Layer 4 of a small transformer language model trained on English Wikipedia (24 layers, counted from 0, width 96).
In attention head 0, each number of a token's query is one row of weights dot the token's vector x. The head spreads its attention over the tokens so far by the softmax of query dot key.

Query weights of the head. A number n stands for (n - 500) times 0.00089.
q0: 516 616 352 601 463 457 365 548 674 400 698 606 289 370 529 559 281 520 422 531 401 542 557 467 581 516 691 424 547 671 476 511 437 493 419 577 506 524 527 504 379 435 420 514 432 560 504 532 442 612 470 414 588 492 573 529 450 570 381 525 712 439 293 575 454 509 471 514 476 594 587 300 495 453 408 483 500 529 370 544 587 464 536 511 472 502 493 542 482 437 558 477 466 518 434 406
q1: 545 290 663 398 427 702 298 332 364 480 302 483 473 421 496 287 646 521 441 524 554 440 373 467 356 386 266 421 522 375 671 363 700 531 505 334 473 356 412 668 483 399 610 503 609 608 529 460 412 551 502 719 469 461 438 417 657 549 549 654 536 527 465 354 622 366 508 530 447 525 460 519 338 507 374 473 627 494 476 365 404 634 540 650 672 557 569 429 422 506 435 395 441 500 700 588
q2: 495 609 350 650 524 410 583 684 548 392 690 491 575 485 664 655 199 261 539 654 472 634 651 498 674 590 756 631 505 704 352 502 427 344 466 619 580 561 398 477 308 616 502 458 329 495 436 626 591 480 520 374 528 619 545 595 306 519 428 385 403 428 363 497 336 589 582 398 430 337 431 362 541 618 588 413 499 479 364 614 593 548 531 426 394 414 435 449 410 563 519 484 506 589 363 648
q3: 410 559 374 509 380 472 446 555 542 505 693 560 469 631 617 706 297 299 514 425 447 427 575 442 461 444 564 725 515 532 356 553 518 353 349 644 564 445 479 562 426 457 356 611 329 517 634 682 540 560 356 330 529 672 704 396 347 436 469 261 523 603 530 559 442 560 605 472 422 485 431 510 613 460 777 444 567 737 454 505 449 585 467 508 336 433 416 461 410 568 430 492 383 504 307 603
q4: 526 610 428 670 351 232 474 550 654 461 593 465 392 549 546 556 310 399 357 464 481 633 656 489 638 536 691 448 424 443 379 553 423 335 328 719 662 631 532 385 426 581 617 485 363 392 456 542 402 490 394 318 528 573 610 500 503 278 512 356 470 365 492 657 563 512 575 570 494 405 598 566 611 513 600 572 338 733 462 462 551 388 438 337 471 502 512 609 441 499 520 531 411 438 373 388
q5: 648 465 535 663 732 490 473 423 563 710 342 639 447 573 572 578 489 492 301 785 458 489 558 438 598 410 631 560 480 547 668 595 613 441 573 680 618 392 427 352 604 276 482 522 444 492 519 488 669 287 257 518 366 541 509 526 679 536 472 404 578 467 401 656 455 410 352 359 551 544 561 649 766 538 573 643 533 561 471 685 266 596 522 537 443 510 586 478 518 436 608 643 232 595 607 589
q6: 467 693 316 437 61 521 698 587 441 607 330 459 687 457 688 379 541 460 527 602 470 369 488 486 396 530 465 693 759 440 630 560 416 511 672 456 437 482 331 248 808 463 455 622 531 716 408 396 444 219 438 777 586 505 441 682 417 585 467 625 337 765 547 410 536 373 609 763 462 515 553 461 606 792 739 662 631 429 257 431 609 656 476 803 561 499 771 482 416 479 210 629 434 687 446 534
q7: 598 512 516 494 824 555 544 373 451 567 509 542 527 483 598 534 633 608 802 512 361 443 371 429 514 512 518 356 564 520 670 413 457 652 529 418 454 184 538 528 603 422 434 385 713 644 427 247 444 425 511 670 255 276 371 553 401 840 631 589 689 466 539 475 373 619 424 406 576 462 299 578 455 550 434 348 646 431 328 599 353 407 677 399 539 596 573 526 415 454 511 567 402 311 703 625
q8: 494 544 551 616 581 594 482 497 653 556 392 505 330 631 449 613 567 619 447 516 534 672 553 710 347 498 508 296 529 563 468 433 505 547 391 686 623 537 355 501 482 241 535 358 393 418 159 442 362 487 524 572 368 310 309 497 509 508 524 422 429 376 512 402 465 388 626 686 514 558 526 300 434 577 547 531 621 275 593 428 544 353 604 535 297 424 505 336 370 479 479 501 348 571 577 516
q9: 655 407 214 533 419 437 410 266 296 463 637 499 372 392 482 418 546 386 317 448 304 529 525 464 446 436 510 392 649 514 453 597 626 338 574 621 245 555 478 545 485 438 626 346 573 574 445 607 539 547 488 659 401 416 560 595 472 527 514 292 741 444 557 383 751 492 668 565 706 705 294 400 445 309 483 580 626 543 827 513 596 573 689 538 589 572 457 545 557 454 497 774 536 495 430 644
q10: 496 551 420 608 478 588 587 422 572 567 653 552 387 379 505 679 385 744 829 624 211 331 292 351 610 649 573 412 472 617 483 761 303 431 637 590 258 644 598 407 601 374 530 523 554 511 324 394 547 346 428 596 234 368 441 526 350 786 619 355 501 478 318 394 654 392 352 830 537 326 577 669 481 628 562 495 625 466 628 488 803 238 519 395 488 427 556 626 590 437 630 480 505 564 562 377
q11: 471 317 404 676 601 557 565 739 556 489 390 550 359 502 323 549 267 353 612 366 501 345 419 745 489 479 325 629 552 439 511 317 290 667 411 512 559 406 753 669 246 588 565 629 451 578 331 512 644 561 586 557 440 493 564 430 821 456 657 481 611 556 280 302 533 492 585 505 402 394 615 610 557 484 545 513 573 706 541 350 700 460 314 610 617 576 646 685 685 617 590 402 684 706 638 466
q12: 475 560 496 530 622 217 554 702 513 539 626 406 870 529 599 512 453 582 501 391 502 571 490 601 534 483 682 601 467 738 499 547 337 696 400 694 413 642 590 343 531 368 366 378 454 491 182 564 261 380 509 589 366 437 353 524 422 350 304 580 616 399 332 462 469 435 421 450 459 586 433 545 356 636 694 664 281 353 175 635 599 599 492 665 469 614 599 742 369 552 535 328 667 611 549 324
q13: 690 652 376 427 438 616 527 450 525 216 393 286 637 482 339 583 432 479 523 498 401 589 614 536 523 543 622 414 880 522 380 786 467 646 536 780 680 228 575 741 586 270 463 823 290 649 414 521 754 733 493 515 563 544 657 467 340 480 722 465 329 710 314 555 534 285 286 320 368 525 25 509 698 628 625 540 373 379 583 374 700 521 470 342 488 581 368 799 526 520 706 335 623 669 490 655
q14: 463 496 496 541 519 635 568 413 360 305 688 440 291 678 294 331 576 823 373 577 686 595 332 399 447 561 424 338 362 490 646 583 302 458 412 429 362 357 424 568 324 573 523 176 693 547 418 635 783 795 951 423 617 460 416 465 524 336 297 441 641 423 509 493 347 552 367 328 548 547 551 547 355 484 430 287 506 649 733 551 432 277 542 619 362 420 369 619 399 527 435 757 311 378 449 613
q15: 654 453 414 520 244 704 449 588 385 364 487 527 340 347 557 642 595 775 501 687 259 542 278 599 492 379 460 605 307 536 572 531 417 471 412 436 617 363 545 477 603 350 504 582 346 489 590 456 413 336 853 625 300 548 345 342 455 560 444 544 198 337 488 734 506 560 585 561 466 485 544 558 655 525 471 609 569 450 509 653 710 461 471 507 485 588 343 357 423 685 550 450 634 767 520 583
q16: 539 686 267 666 548 301 603 692 577 607 642 351 446 816 516 806 423 450 540 576 411 627 608 429 570 739 691 494 426 483 453 554 420 396 374 633 609 594 638 341 545 646 515 433 377 398 271 462 627 408 386 250 385 609 821 549 489 373 425 451 447 502 651 561 441 499 555 686 558 399 525 552 615 529 623 364 333 430 498 458 683 455 369 465 217 488 406 346 519 605 650 506 691 449 485 573
q17: 335 552 433 503 606 527 492 513 766 494 604 699 557 365 603 424 307 623 258 561 324 414 524 400 608 418 529 467 611 455 501 385 518 343 571 620 573 556 607 470 479 316 465 400 330 522 512 603 463 562 546 495 595 465 369 509 364 441 523 441 464 524 288 553 472 603 404 511 315 580 542 381 498 498 489 651 411 542 429 470 637 352 508 516 612 506 689 530 576 421 616 359 398 561 477 368
q18: 397 445 461 708 325 446 322 342 731 552 543 413 612 655 439 797 515 474 550 445 721 501 329 464 432 556 674 543 365 420 430 705 357 383 459 487 626 530 498 250 536 501 620 572 506 421 575 548 389 492 338 272 570 513 590 552 325 337 427 313 429 531 487 650 646 553 543 708 567 429 682 541 430 557 642 602 391 587 505 537 586 334 356 477 370 570 425 446 480 393 582 413 720 528 364 504
q19: 655 455 409 581 262 459 217 477 617 409 432 565 544 632 352 625 463 498 332 419 441 441 500 517 667 563 568 489 397 484 422 511 439 430 354 539 569 656 422 386 484 547 539 586 372 501 567 536 538 493 413 419 532 366 661 562 627 387 558 338 408 360 428 623 601 354 670 563 535 689 643 666 503 364 513 478 291 537 713 433 510 469 236 380 436 580 452 478 442 525 448 400 513 458 503 464
q20: 552 626 339 513 369 392 715 464 447 441 489 361 412 553 421 560 542 505 523 552 521 613 420 719 443 616 614 368 517 388 276 432 384 422 576 415 476 714 652 581 535 472 482 558 538 549 183 470 491 449 633 647 467 455 529 541 607 532 534 748 454 601 738 394 492 472 475 673 547 366 488 436 568 589 325 562 545 236 526 555 670 464 690 548 602 406 578 292 429 487 585 637 712 472 592 446
q21: 421 595 387 654 300 396 636 613 628 606 387 548 558 628 335 726 196 425 501 542 510 537 462 599 452 456 507 754 413 618 247 397 415 167 539 471 542 636 580 458 609 580 516 604 229 329 581 701 615 408 510 527 553 324 532 596 285 397 504 234 445 602 263 540 652 509 679 558 396 732 765 438 615 454 611 552 550 590 646 534 607 444 447 630 331 372 615 414 489 409 660 254 364 487 505 373
q22: 412 498 413 438 458 647 490 689 659 583 696 480 606 746 528 378 369 507 388 270 485 516 604 451 606 380 541 425 586 357 709 451 788 626 377 552 691 214 621 472 452 357 615 472 495 429 644 543 515 577 438 487 597 503 498 582 257 603 708 404 534 539 395 412 738 657 373 526 557 566 424 531 537 404 666 428 731 601 268 534 254 638 228 569 340 468 479 675 461 364 528 362 385 491 300 399
q23: 555 325 494 489 568 556 440 422 456 608 520 498 406 586 324 403 434 513 518 368 578 438 571 455 602 602 282 620 393 445 263 510 454 517 263 451 524 528 719 740 362 602 505 431 375 342 646 726 498 745 542 440 541 470 638 415 507 386 578 238 592 393 439 503 471 515 468 406 525 531 579 621 447 347 493 280 629 708 647 444 358 382 487 393 661 568 588 560 368 650 592 455 461 299 395 526
q24: 514 446 475 719 383 639 624 553 649 498 663 622 639 572 280 457 635 650 496 397 458 316 421 539 398 315 475 535 353 567 562 219 533 537 263 564 465 507 752 479 654 400 590 454 481 624 550 416 190 335 466 491 276 560 490 331 390 394 510 565 731 470 541 548 371 632 295 439 588 410 863 723 463 360 428 393 546 487 694 508 400 428 418 503 643 546 659 807 482 483 611 379 486 278 368 503
q25: 541 565 590 310 500 419 257 621 341 667 418 472 422 837 459 412 610 605 249 699 566 370 457 379 459 754 577 522 541 584 684 612 473 504 425 601 368 335 418 479 482 674 425 512 457 429 636 550 449 756 440 547 518 255 466 552 421 384 465 685 566 654 459 731 541 471 380 408 555 566 455 579 336 456 528 670 656 633 595 651 560 568 679 401 135 399 605 397 610 429 473 537 559 526 433 550
q26: 430 616 759 136 420 589 681 570 515 395 667 442 651 585 528 549 479 503 622 422 555 637 268 445 317 659 527 720 804 478 595 535 481 367 603 689 458 481 543 523 737 631 742 312 491 595 545 508 381 545 643 533 784 426 612 451 539 552 127 421 628 554 568 461 370 321 650 338 604 532 564 285 122 491 497 591 406 506 568 432 529 387 509 525 583 353 499 434 598 492 374 457 560 481 497 377
q27: 363 394 628 557 693 623 626 588 598 409 486 501 356 348 585 405 280 385 554 323 405 414 564 538 416 523 569 383 515 366 796 493 624 356 531 523 671 387 517 501 249 346 396 535 610 554 526 513 572 455 382 653 508 556 577 469 331 601 539 622 502 493 612 334 589 489 327 389 340 468 553 520 556 642 532 700 790 491 385 464 285 703 535 750 428 421 531 448 489 407 513 313 646 485 504 355
q28: 280 637 344 550 593 532 565 629 751 488 779 544 591 583 516 454 876 582 502 354 524 529 366 660 551 620 492 484 555 399 562 628 509 562 467 770 255 524 759 476 474 687 624 639 421 490 395 501 617 530 346 733 497 515 383 516 374 375 385 306 370 489 414 483 347 533 369 384 504 617 473 666 309 516 583 535 362 415 813 696 642 283 366 475 532 629 670 279 426 606 677 474 360 429 585 386
q29: 384 423 444 399 492 429 599 567 255 644 634 600 495 646 673 695 619 578 558 655 602 368 430 321 427 522 348 518 331 478 365 443 409 586 606 328 596 391 398 579 465 439 487 494 661 459 720 452 525 644 526 314 414 588 629 555 509 736 308 627 551 407 578 620 467 594 301 666 505 367 531 737 481 531 500 736 383 477 480 502 697 513 528 503 426 475 380 393 678 694 438 490 386 580 522 389
q30: 466 595 323 457 629 596 402 520 463 555 521 334 693 430 503 642 603 331 379 440 588 385 578 496 465 567 606 434 439 465 656 474 440 210 603 603 388 548 458 499 606 588 500 713 471 576 422 514 617 524 499 601 592 426 334 567 459 388 607 535 438 298 257 444 578 431 509 481 291 424 408 866 840 418 601 444 565 457 159 639 620 544 331 455 410 507 542 465 566 597 241 626 373 516 582 592
q31: 419 586 548 619 368 619 658 545 274 336 583 571 611 484 346 622 549 418 528 684 407 574 585 550 582 603 405 302 292 637 451 408 549 634 483 301 316 548 709 633 596 516 331 495 340 269 748 228 480 352 428 519 720 592 443 583 671 249 530 623 495 526 780 479 643 708 366 99 633 373 492 647 391 231 281 341 681 594 517 440 412 695 651 692 702 237 589 520 377 607 499 582 716 567 489 669

Each question shows a short text with each token's key, already scaled and adjusted for position as the last token sees it. A number n stands for (n - 500) times 0.0015.

Then comes the last token's vector x. A number n stands for (n - 500) times 0.0098.

0 " the": 429 543 652 714 573 549 453 332 635 418 482 609 492 510 586 528 492 573 458 440 410 639 713 802 577 478 573 435 444 510 425 473
1 " S": 624 433 701 712 647 515 379 341 552 518 463 527 446 614 531 572 395 681 513 558 375 614 608 701 612 493 543 534 636 524 551 486
2 "k": 629 353 689 700 720 456 434 317 568 588 618 491 526 546 570 562 464 636 572 630 447 608 521 732 527 503 541 527 559 507 546 492
3 "y": 617 382 558 601 586 528 571 352 676 485 561 579 431 615 603 459 522 584 594 571 525 547 699 793 535 538 624 563 656 458 399 436
4 "\"": 530 425 601 610 643 597 399 293 710 570 564 440 404 457 563 484 578 449 543 541 450 579 639 809 637 477 594 497 442 529 411 515
x: 422 289 473 449 455 441 516 598 492 383 446 598 643 648 373 519 141 471 445 602 563 392 623 441 466 381 438 621 495 429 586 431 536 358 400 398 584 539 513 192 556 432 543 544 568 356 534 646 539 619 490 242 607 491 630 469 577 402 624 510 609 559 582 421 423 656 409 347 409 441 608 561 572 473 362 461 474 462 494 613 556 478 441 499 492 431 388 723 523 524 540 428 593 523 391 415
To which token does the last token give the most attention? 0 " the"

0 "ach": 367 567 724 703 635 654 525 319 618 625 518 361 552 534 572 543 328 743 434 496 454 684 590 841 558 404 520 543 529 360 497 508
1 "ine": 537 508 627 654 602 727 485 300 797 524 485 523 446 615 521 527 388 741 467 485 415 596 617 892 468 491 556 507 605 374 480 498
2 " g": 654 269 741 717 715 571 338 238 627 533 536 355 527 507 536 517 452 628 591 661 512 626 503 727 640 388 497 567 526 557 571 530
3 "un": 614 359 672 604 606 455 527 296 755 447 509 466 512 749 505 431 686 492 668 554 387 723 640 774 500 482 455 394 663 420 540 535
4 " was": 546 303 556 639 692 559 417 278 617 444 554 622 440 444 422 648 582 494 698 654 411 701 645 876 646 432 469 523 490 499 509 488
x: 504 367 547 488 353 297 542 568 474 647 576 672 647 567 273 627 391 376 428 550 489 432 543 475 500 613 525 387 397 527 539 345 406 375 460 552 450 565 587 390 521 513 508 532 552 371 540 798 604 520 331 360 446 543 512 347 625 592 524 549 554 472 515 356 548 329 353 370 559 304 499 527 424 236 479 557 538 622 627 550 514 494 585 688 662 528 509 580 476 395 552 436 575 497 378 416
To which token does the last token give the most attention? 4 " was"

0 " b": 385 496 785 765 731 486 329 233 583 539 544 496 441 495 441 542 321 712 443 520 379 665 524 796 567 496 483 539 539 620 550 504
1 "ig": 612 410 765 641 704 460 515 337 817 463 603 283 537 628 664 482 401 577 484 671 490 632 461 754 418 562 345 500 553 646 509 521
2 " h": 682 235 749 771 736 521 366 273 573 528 564 488 496 523 442 489 487 609 632 595 485 656 523 802 558 568 504 614 607 552 573 484
3 "its": 665 326 557 648 596 592 498 301 708 551 487 459 415 585 638 572 685 661 559 544 316 687 644 852 522 451 356 420 671 436 495 428
4 " are": 560 334 523 648 669 613 458 242 614 373 481 526 412 477 452 591 615 575 662 628 332 777 643 797 723 416 379 475 535 532 404 456
x: 524 425 544 531 288 313 583 531 509 598 592 567 666 561 331 524 327 531 384 480 423 361 379 487 443 586 481 378 430 637 461 385 548 422 550 463 359 556 487 382 391 583 594 557 623 528 517 737 612 488 455 433 445 583 584 351 628 555 431 454 564 494 538 503 432 406 337 356 593 315 570 604 528 318 434 499 504 633 540 528 394 535 707 506 739 338 363 613 497 412 551 275 547 510 377 520
To which token does the last token give the most attention? 0 " b"

0 "s": 394 582 620 628 603 542 472 357 635 545 534 418 455 545 523 539 367 669 476 475 420 567 617 732 575 468 535 551 580 478 492 454
1 " to": 538 512 672 688 592 586 443 409 551 471 519 470 532 508 460 480 398 640 576 530 368 639 657 698 608 527 509 502 578 473 495 438
2 " which": 591 464 627 691 565 566 439 374 608 524 462 593 491 490 506 435 437 619 540 524 408 640 652 722 538 588 474 479 457 546 410 458
3 " ": 532 340 641 680 672 555 438 348 534 506 457 517 473 528 506 480 667 497 583 602 443 624 623 690 528 510 490 481 458 504 492 488
4 "5": 640 458 632 599 587 603 408 402 725 496 471 473 435 590 429 504 426 359 536 539 551 564 568 665 590 434 522 406 502 515 377 441
x: 451 309 490 607 511 391 329 601 471 378 586 517 587 631 485 641 278 500 516 428 594 530 564 597 644 427 493 364 429 606 486 456 449 393 431 618 632 688 566 552 665 490 585 575 396 283 471 625 473 526 556 317 510 437 567 335 645 406 522 408 418 450 512 565 384 401 568 472 408 494 625 576 508 475 355 411 407 495 566 594 336 469 594 358 513 358 317 459 300 316 558 290 485 458 417 455
Which token does the last token look at most, and with what share of its attention? 3 " ", with about 70%

0 "A": 360 591 723 722 660 639 385 391 611 498 465 484 483 672 561 497 326 720 493 581 354 640 534 731 598 551 537 513 545 449 427 391
1 " v": 676 386 772 750 778 544 400 286 504 464 552 459 487 517 477 486 381 716 492 568 424 608 568 678 549 436 504 516 447 479 561 572
2 "z": 653 389 642 731 707 443 475 378 688 536 629 477 581 604 566 476 513 700 582 554 410 563 513 769 484 521 642 532 689 427 597 416
3 ".": 573 421 651 651 581 547 477 371 569 358 536 453 373 686 436 580 568 476 569 549 394 627 682 852 627 412 706 570 507 509 366 451
4 " ": 337 326 649 696 729 568 424 304 568 510 464 488 463 587 510 495 668 402 686 664 437 649 646 776 548 525 528 473 510 508 490 491
x: 600 407 498 477 578 415 323 528 567 463 519 718 439 665 475 510 308 586 577 467 469 312 423 495 534 518 611 510 411 518 425 318 657 415 339 615 545 526 578 367 459 443 491 611 528 292 533 591 648 679 590 508 603 609 544 414 639 501 566 410 604 360 539 377 456 462 456 499 469 613 650 475 501 369 313 518 624 534 517 757 389 568 634 449 478 478 289 615 394 324 506 626 417 512 428 401
To which token does the last token give the most attention? 1 " v"

0 " tr": 429 539 720 694 696 522 384 334 553 484 543 425 479 552 466 529 373 671 477 482 384 617 564 699 604 499 469 501 575 557 451 535
1 "ue": 499 556 557 573 581 670 537 336 679 640 480 538 436 543 582 407 427 652 501 487 434 639 604 794 451 477 550 507 472 368 486 424
2 " four": 522 463 625 666 599 630 444 309 537 565 423 606 441 465 473 449 388 599 454 506 462 637 615 735 604 454 480 508 363 459 300 489
3 "-": 470 329 644 696 655 521 415 399 506 452 472 531 480 599 448 484 610 502 616 598 381 645 667 752 591 459 559 507 456 441 513 507
4 "w": 396 325 592 613 693 364 498 421 574 487 589 522 524 566 524 395 758 438 625 666 478 624 546 681 555 456 518 487 477 474 545 537
x: 658 496 431 687 501 520 429 574 579 464 521 618 647 634 451 533 420 665 319 413 557 484 572 460 613 498 420 579 589 415 467 606 373 328 397 507 404 333 440 386 457 386 591 459 477 236 517 603 575 550 582 615 586 603 729 412 405 347 362 430 502 514 452 662 544 464 481 531 579 475 617 375 594 355 403 456 512 656 585 619 465 534 589 443 469 480 411 630 371 521 694 496 693 424 327 363
Which token does the last token look at most, and with what share of its attention? 3 "-", with about 60%

0 " (": 473 538 716 673 585 593 383 354 522 449 495 532 483 547 530 521 377 603 470 511 336 651 616 708 578 487 485 522 506 485 489 522
1 "J": 565 433 670 671 668 527 411 347 553 492 516 516 384 627 491 530 331 666 516 593 426 626 492 627 569 533 534 461 565 537 509 474
2 "oh": 600 328 680 629 689 565 392 359 620 558 605 439 581 525 456 497 431 574 513 624 490 543 444 614 510 608 632 546 499 529 523 482
3 "n": 583 338 574 609 616 489 538 386 665 522 571 574 575 603 452 403 612 569 599 577 574 529 577 735 482 496 501 437 618 404 569 470
4 " D": 417 321 616 640 652 489 368 324 537 549 506 499 496 592 515 516 626 427 657 623 489 537 554 688 529 508 524 484 629 507 513 547
x: 503 353 555 376 541 557 390 622 518 510 600 493 355 622 304 555 357 545 387 406 563 339 488 489 551 486 501 532 289 424 441 268 309 398 388 564 364 495 454 690 494 375 507 529 497 347 756 551 573 676 502 581 522 462 518 434 548 354 505 364 521 456 496 551 425 484 546 549 389 442 627 390 366 464 283 512 484 553 737 530 513 504 498 520 420 405 491 627 337 588 646 642 430 366 388 558
To which token does the last token give the most attention? 0 " ("

0 " only": 450 624 621 628 596 614 377 319 650 503 466 470 463 508 469 528 452 608 450 446 452 645 651 770 663 404 441 382 421 457 398 544
1 " remain": 538 457 694 686 719 583 437 345 559 466 489 533 523 430 417 560 353 660 496 560 411 677 491 648 642 511 445 479 322 507 403 541
2 "ing": 599 432 637 594 561 644 509 290 777 594 543 459 490 568 492 451 475 641 509 511 443 564 613 791 516 502 493 429 598 414 461 541
3 " building": 626 352 644 650 622 609 492 304 661 601 492 350 392 399 501 440 474 543 545 498 475 624 536 787 558 493 527 521 555 473 395 568
4 " ass": 398 321 592 685 729 450 381 344 549 501 468 490 471 447 477 568 626 390 671 647 480 620 546 726 590 547 496 506 450 581 478 527
x: 553 282 556 488 295 501 432 389 499 642 543 631 557 515 352 508 475 490 438 240 450 437 603 492 540 421 744 528 363 538 295 301 550 377 349 416 449 447 458 394 591 479 500 315 452 346 524 498 427 556 476 441 599 594 513 490 444 392 497 540 748 418 420 498 398 373 448 510 536 443 718 687 475 348 450 441 419 398 640 574 435 342 523 642 658 520 527 522 413 513 597 498 364 496 439 457
To which token does the last token give the most attention? 0 " only"

0 "1": 563 406 574 582 641 606 375 458 652 394 526 487 520 571 489 551 812 629 382 493 559 416 596 676 565 421 531 448 494 491 404 433
1 "3": 274 381 591 596 621 632 385 471 695 417 458 462 495 583 468 516 653 530 404 492 562 500 533 654 605 418 477 399 566 513 309 424
2 " through": 579 479 653 591 606 512 418 343 656 359 412 455 495 537 553 525 471 542 576 591 355 668 643 765 541 469 494 567 498 404 451 417
3 " ": 512 324 668 694 694 546 432 349 554 480 461 497 483 562 519 501 702 478 603 628 412 654 615 677 529 523 499 463 467 512 511 490
4 "2": 655 435 666 621 617 615 414 410 705 473 431 506 515 562 441 513 284 339 525 568 547 535 533 664 629 530 508 391 536 549 414 429
x: 391 332 461 487 558 468 335 519 489 425 632 453 508 602 349 606 248 515 375 501 680 495 484 603 595 454 698 376 525 507 426 268 485 492 434 652 647 669 477 568 607 528 667 494 385 292 421 574 571 578 542 423 431 601 575 420 588 401 356 494 301 471 508 538 378 428 586 533 429 451 670 493 382 375 359 492 473 460 548 586 446 370 543 509 606 320 313 479 503 388 652 345 482 492 526 453
Which token does the last token look at most, and with what share of its attention? 3 " ", with about 40%

0 ".": 437 480 675 640 563 571 453 380 522 362 523 502 434 681 419 575 377 576 456 507 359 640 651 822 665 398 666 513 457 536 399 429
1 " ": 674 441 725 721 694 585 444 315 553 508 471 501 466 591 504 490 346 670 508 541 378 618 650 785 559 514 530 459 500 526 492 490
2 "1": 200 303 674 616 645 663 414 403 688 441 527 486 450 621 465 520 403 493 458 533 566 433 595 758 593 401 551 472 509 520 438 432
3 "8": 587 420 681 606 598 621 435 377 738 519 567 426 448 665 418 459 340 413 566 548 575 523 565 824 610 436 500 373 570 532 356 465
4 ",": 410 380 591 633 576 528 382 351 664 398 502 608 459 611 446 588 596 501 624 564 359 633 732 825 587 584 573 441 533 509 431 449
x: 469 353 575 545 505 504 500 642 519 606 501 550 485 448 495 523 372 445 401 340 468 370 547 543 474 648 631 475 611 663 613 384 525 388 275 549 525 630 557 385 523 442 444 519 491 110 488 604 614 557 458 457 466 513 654 386 627 558 627 332 429 398 527 503 371 544 544 470 399 285 645 573 608 209 470 482 451 624 613 456 377 482 557 567 502 462 484 664 371 386 521 479 400 605 502 439
Which token does the last token look at most, and with what share of its attention? 1 " ", with about 40%

0 "\n": 535 533 639 588 527 544 367 163 422 454 579 764 413 488 601 504 534 555 448 535 394 591 660 818 871 409 542 600 463 575 430 745
1 "|": 488 495 571 652 494 625 355 188 380 311 465 804 576 495 638 570 573 477 501 497 390 703 650 662 725 417 615 458 258 723 343 500
2 " Ch": 655 218 770 750 703 551 249 212 531 493 573 483 412 524 502 562 517 653 636 629 419 697 531 738 590 494 464 461 567 574 635 504
3 "art": 805 382 722 665 762 424 487 349 502 690 529 403 428 322 554 472 755 657 678 553 546 681 449 743 545 494 580 441 362 634 545 598
4 " (": 365 359 617 691 687 621 261 262 512 358 503 615 523 538 565 504 610 464 779 692 325 747 673 757 649 473 467 485 386 517 439 479
x: 578 453 492 571 410 501 387 745 506 347 602 755 392 442 433 458 380 617 391 659 446 331 534 528 572 598 407 522 439 530 434 322 585 361 468 665 499 696 561 219 563 548 481 503 528 372 541 636 631 530 502 474 625 510 635 265 556 492 413 420 492 505 558 372 341 532 391 494 287 416 412 569 493 431 327 422 576 555 579 500 445 607 587 555 578 420 406 667 466 546 525 628 473 490 490 553
Which token does the last token look at most, and with what share of its attention? 0 "\n", with about 60%

0 " the": 426 545 659 723 577 552 451 324 641 414 481 614 492 511 590 530 492 576 456 438 406 645 722 815 580 477 577 433 441 511 422 472
1 " most": 546 573 612 713 653 577 425 364 449 473 482 631 486 431 432 446 372 728 536 546 369 670 669 706 648 487 429 406 433 497 429 577
2 " crit": 701 345 730 646 675 492 394 308 444 538 544 444 480 493 476 514 457 606 587 587 443 667 466 730 645 554 549 414 455 505 416 580
3 "ical": 655 374 601 639 656 640 450 249 627 564 572 501 484 493 505 371 675 590 597 587 422 618 549 772 529 442 506 467 548 407 528 470
4 " polit": 502 348 594 664 681 463 467 314 507 518 414 382 397 392 489 539 627 479 706 586 507 635 549 823 571 492 480 427 525 505 404 574
x: 436 270 558 484 475 435 431 392 553 618 481 576 567 614 535 420 278 570 475 396 559 474 738 587 662 404 481 709 376 391 574 440 482 530 363 492 354 479 660 438 509 718 383 374 555 391 504 490 474 622 638 348 491 457 528 552 655 448 446 400 449 427 418 419 556 462 467 522 362 417 628 453 534 253 481 593 680 578 622 506 515 470 552 560 505 482 386 613 568 374 572 440 296 325 378 413
To which token does the last token give the most attention? 1 " most"

0 "vent": 358 618 674 695 647 475 489 411 616 517 540 362 472 466 559 426 390 698 444 515 429 712 521 688 595 419 500 448 550 443 473 533
1 "ion": 570 522 637 621 621 607 564 309 683 513 529 429 399 524 593 524 345 694 487 506 451 581 582 801 545 446 505 489 560 496 460 528
2 " head": 664 421 674 678 667 646 405 308 526 592 479 509 446 475 541 522 477 614 544 525 394 691 556 712 559 488 437 584 496 497 402 546
3 "qu": 511 275 625 640 668 414 416 382 692 566 588 459 563 540 511 372 596 526 605 594 480 546 516 743 628 443 492 547 535 418 585 513
4 "art": 438 360 614 609 680 374 534 419 678 558 594 378 408 474 558 468 738 510 654 506 513 631 547 739 519 469 543 441 516 452 528 517
x: 478 502 447 495 423 533 367 539 423 356 398 502 493 489 383 679 337 686 326 544 601 464 584 563 586 490 557 487 448 540 506 502 392 257 339 485 449 538 542 322 316 658 548 314 498 577 474 598 452 458 511 466 425 478 717 503 381 309 471 384 436 413 372 481 339 573 539 570 464 540 598 524 677 475 284 563 580 554 561 573 469 667 427 512 482 633 431 603 596 508 543 254 541 527 287 363
Which two tokens does the last token look at most, in order? 2 " head", 3 "qu"

0 ",": 468 569 655 650 567 549 368 342 644 414 508 571 496 576 452 619 397 601 447 472 338 626 728 813 579 565 612 438 492 509 442 475
1 " the": 463 504 657 720 583 566 426 310 664 433 496 625 511 502 583 551 410 582 496 474 398 629 692 822 565 479 602 430 400 515 415 476
2 " h": 650 272 712 720 708 544 373 295 546 526 550 492 498 502 461 490 496 599 603 579 478 635 532 732 579 547 516 593 557 552 552 525
3 "ig": 558 391 713 624 674 500 517 366 643 511 534 416 566 659 652 470 661 441 639 700 590 598 512 725 420 491 336 531 485 577 510 492
4 "he": 495 383 516 529 640 548 546 485 702 471 628 433 695 611 668 415 558 564 593 567 492 566 659 741 685 584 585 514 525 394 429 291
x: 427 622 447 668 369 586 439 581 655 452 368 670 545 680 500 523 488 389 327 590 563 388 366 624 595 422 636 658 548 567 447 537 491 348 538 549 423 514 554 482 534 409 582 581 461 458 385 607 743 639 251 398 596 526 715 441 407 484 476 598 373 465 557 585 470 484 543 480 421 423 566 597 543 372 492 434 488 572 555 636 309 477 525 453 592 500 450 635 683 267 548 462 638 435 332 492
To which token does the last token give the most attention? 2 " h"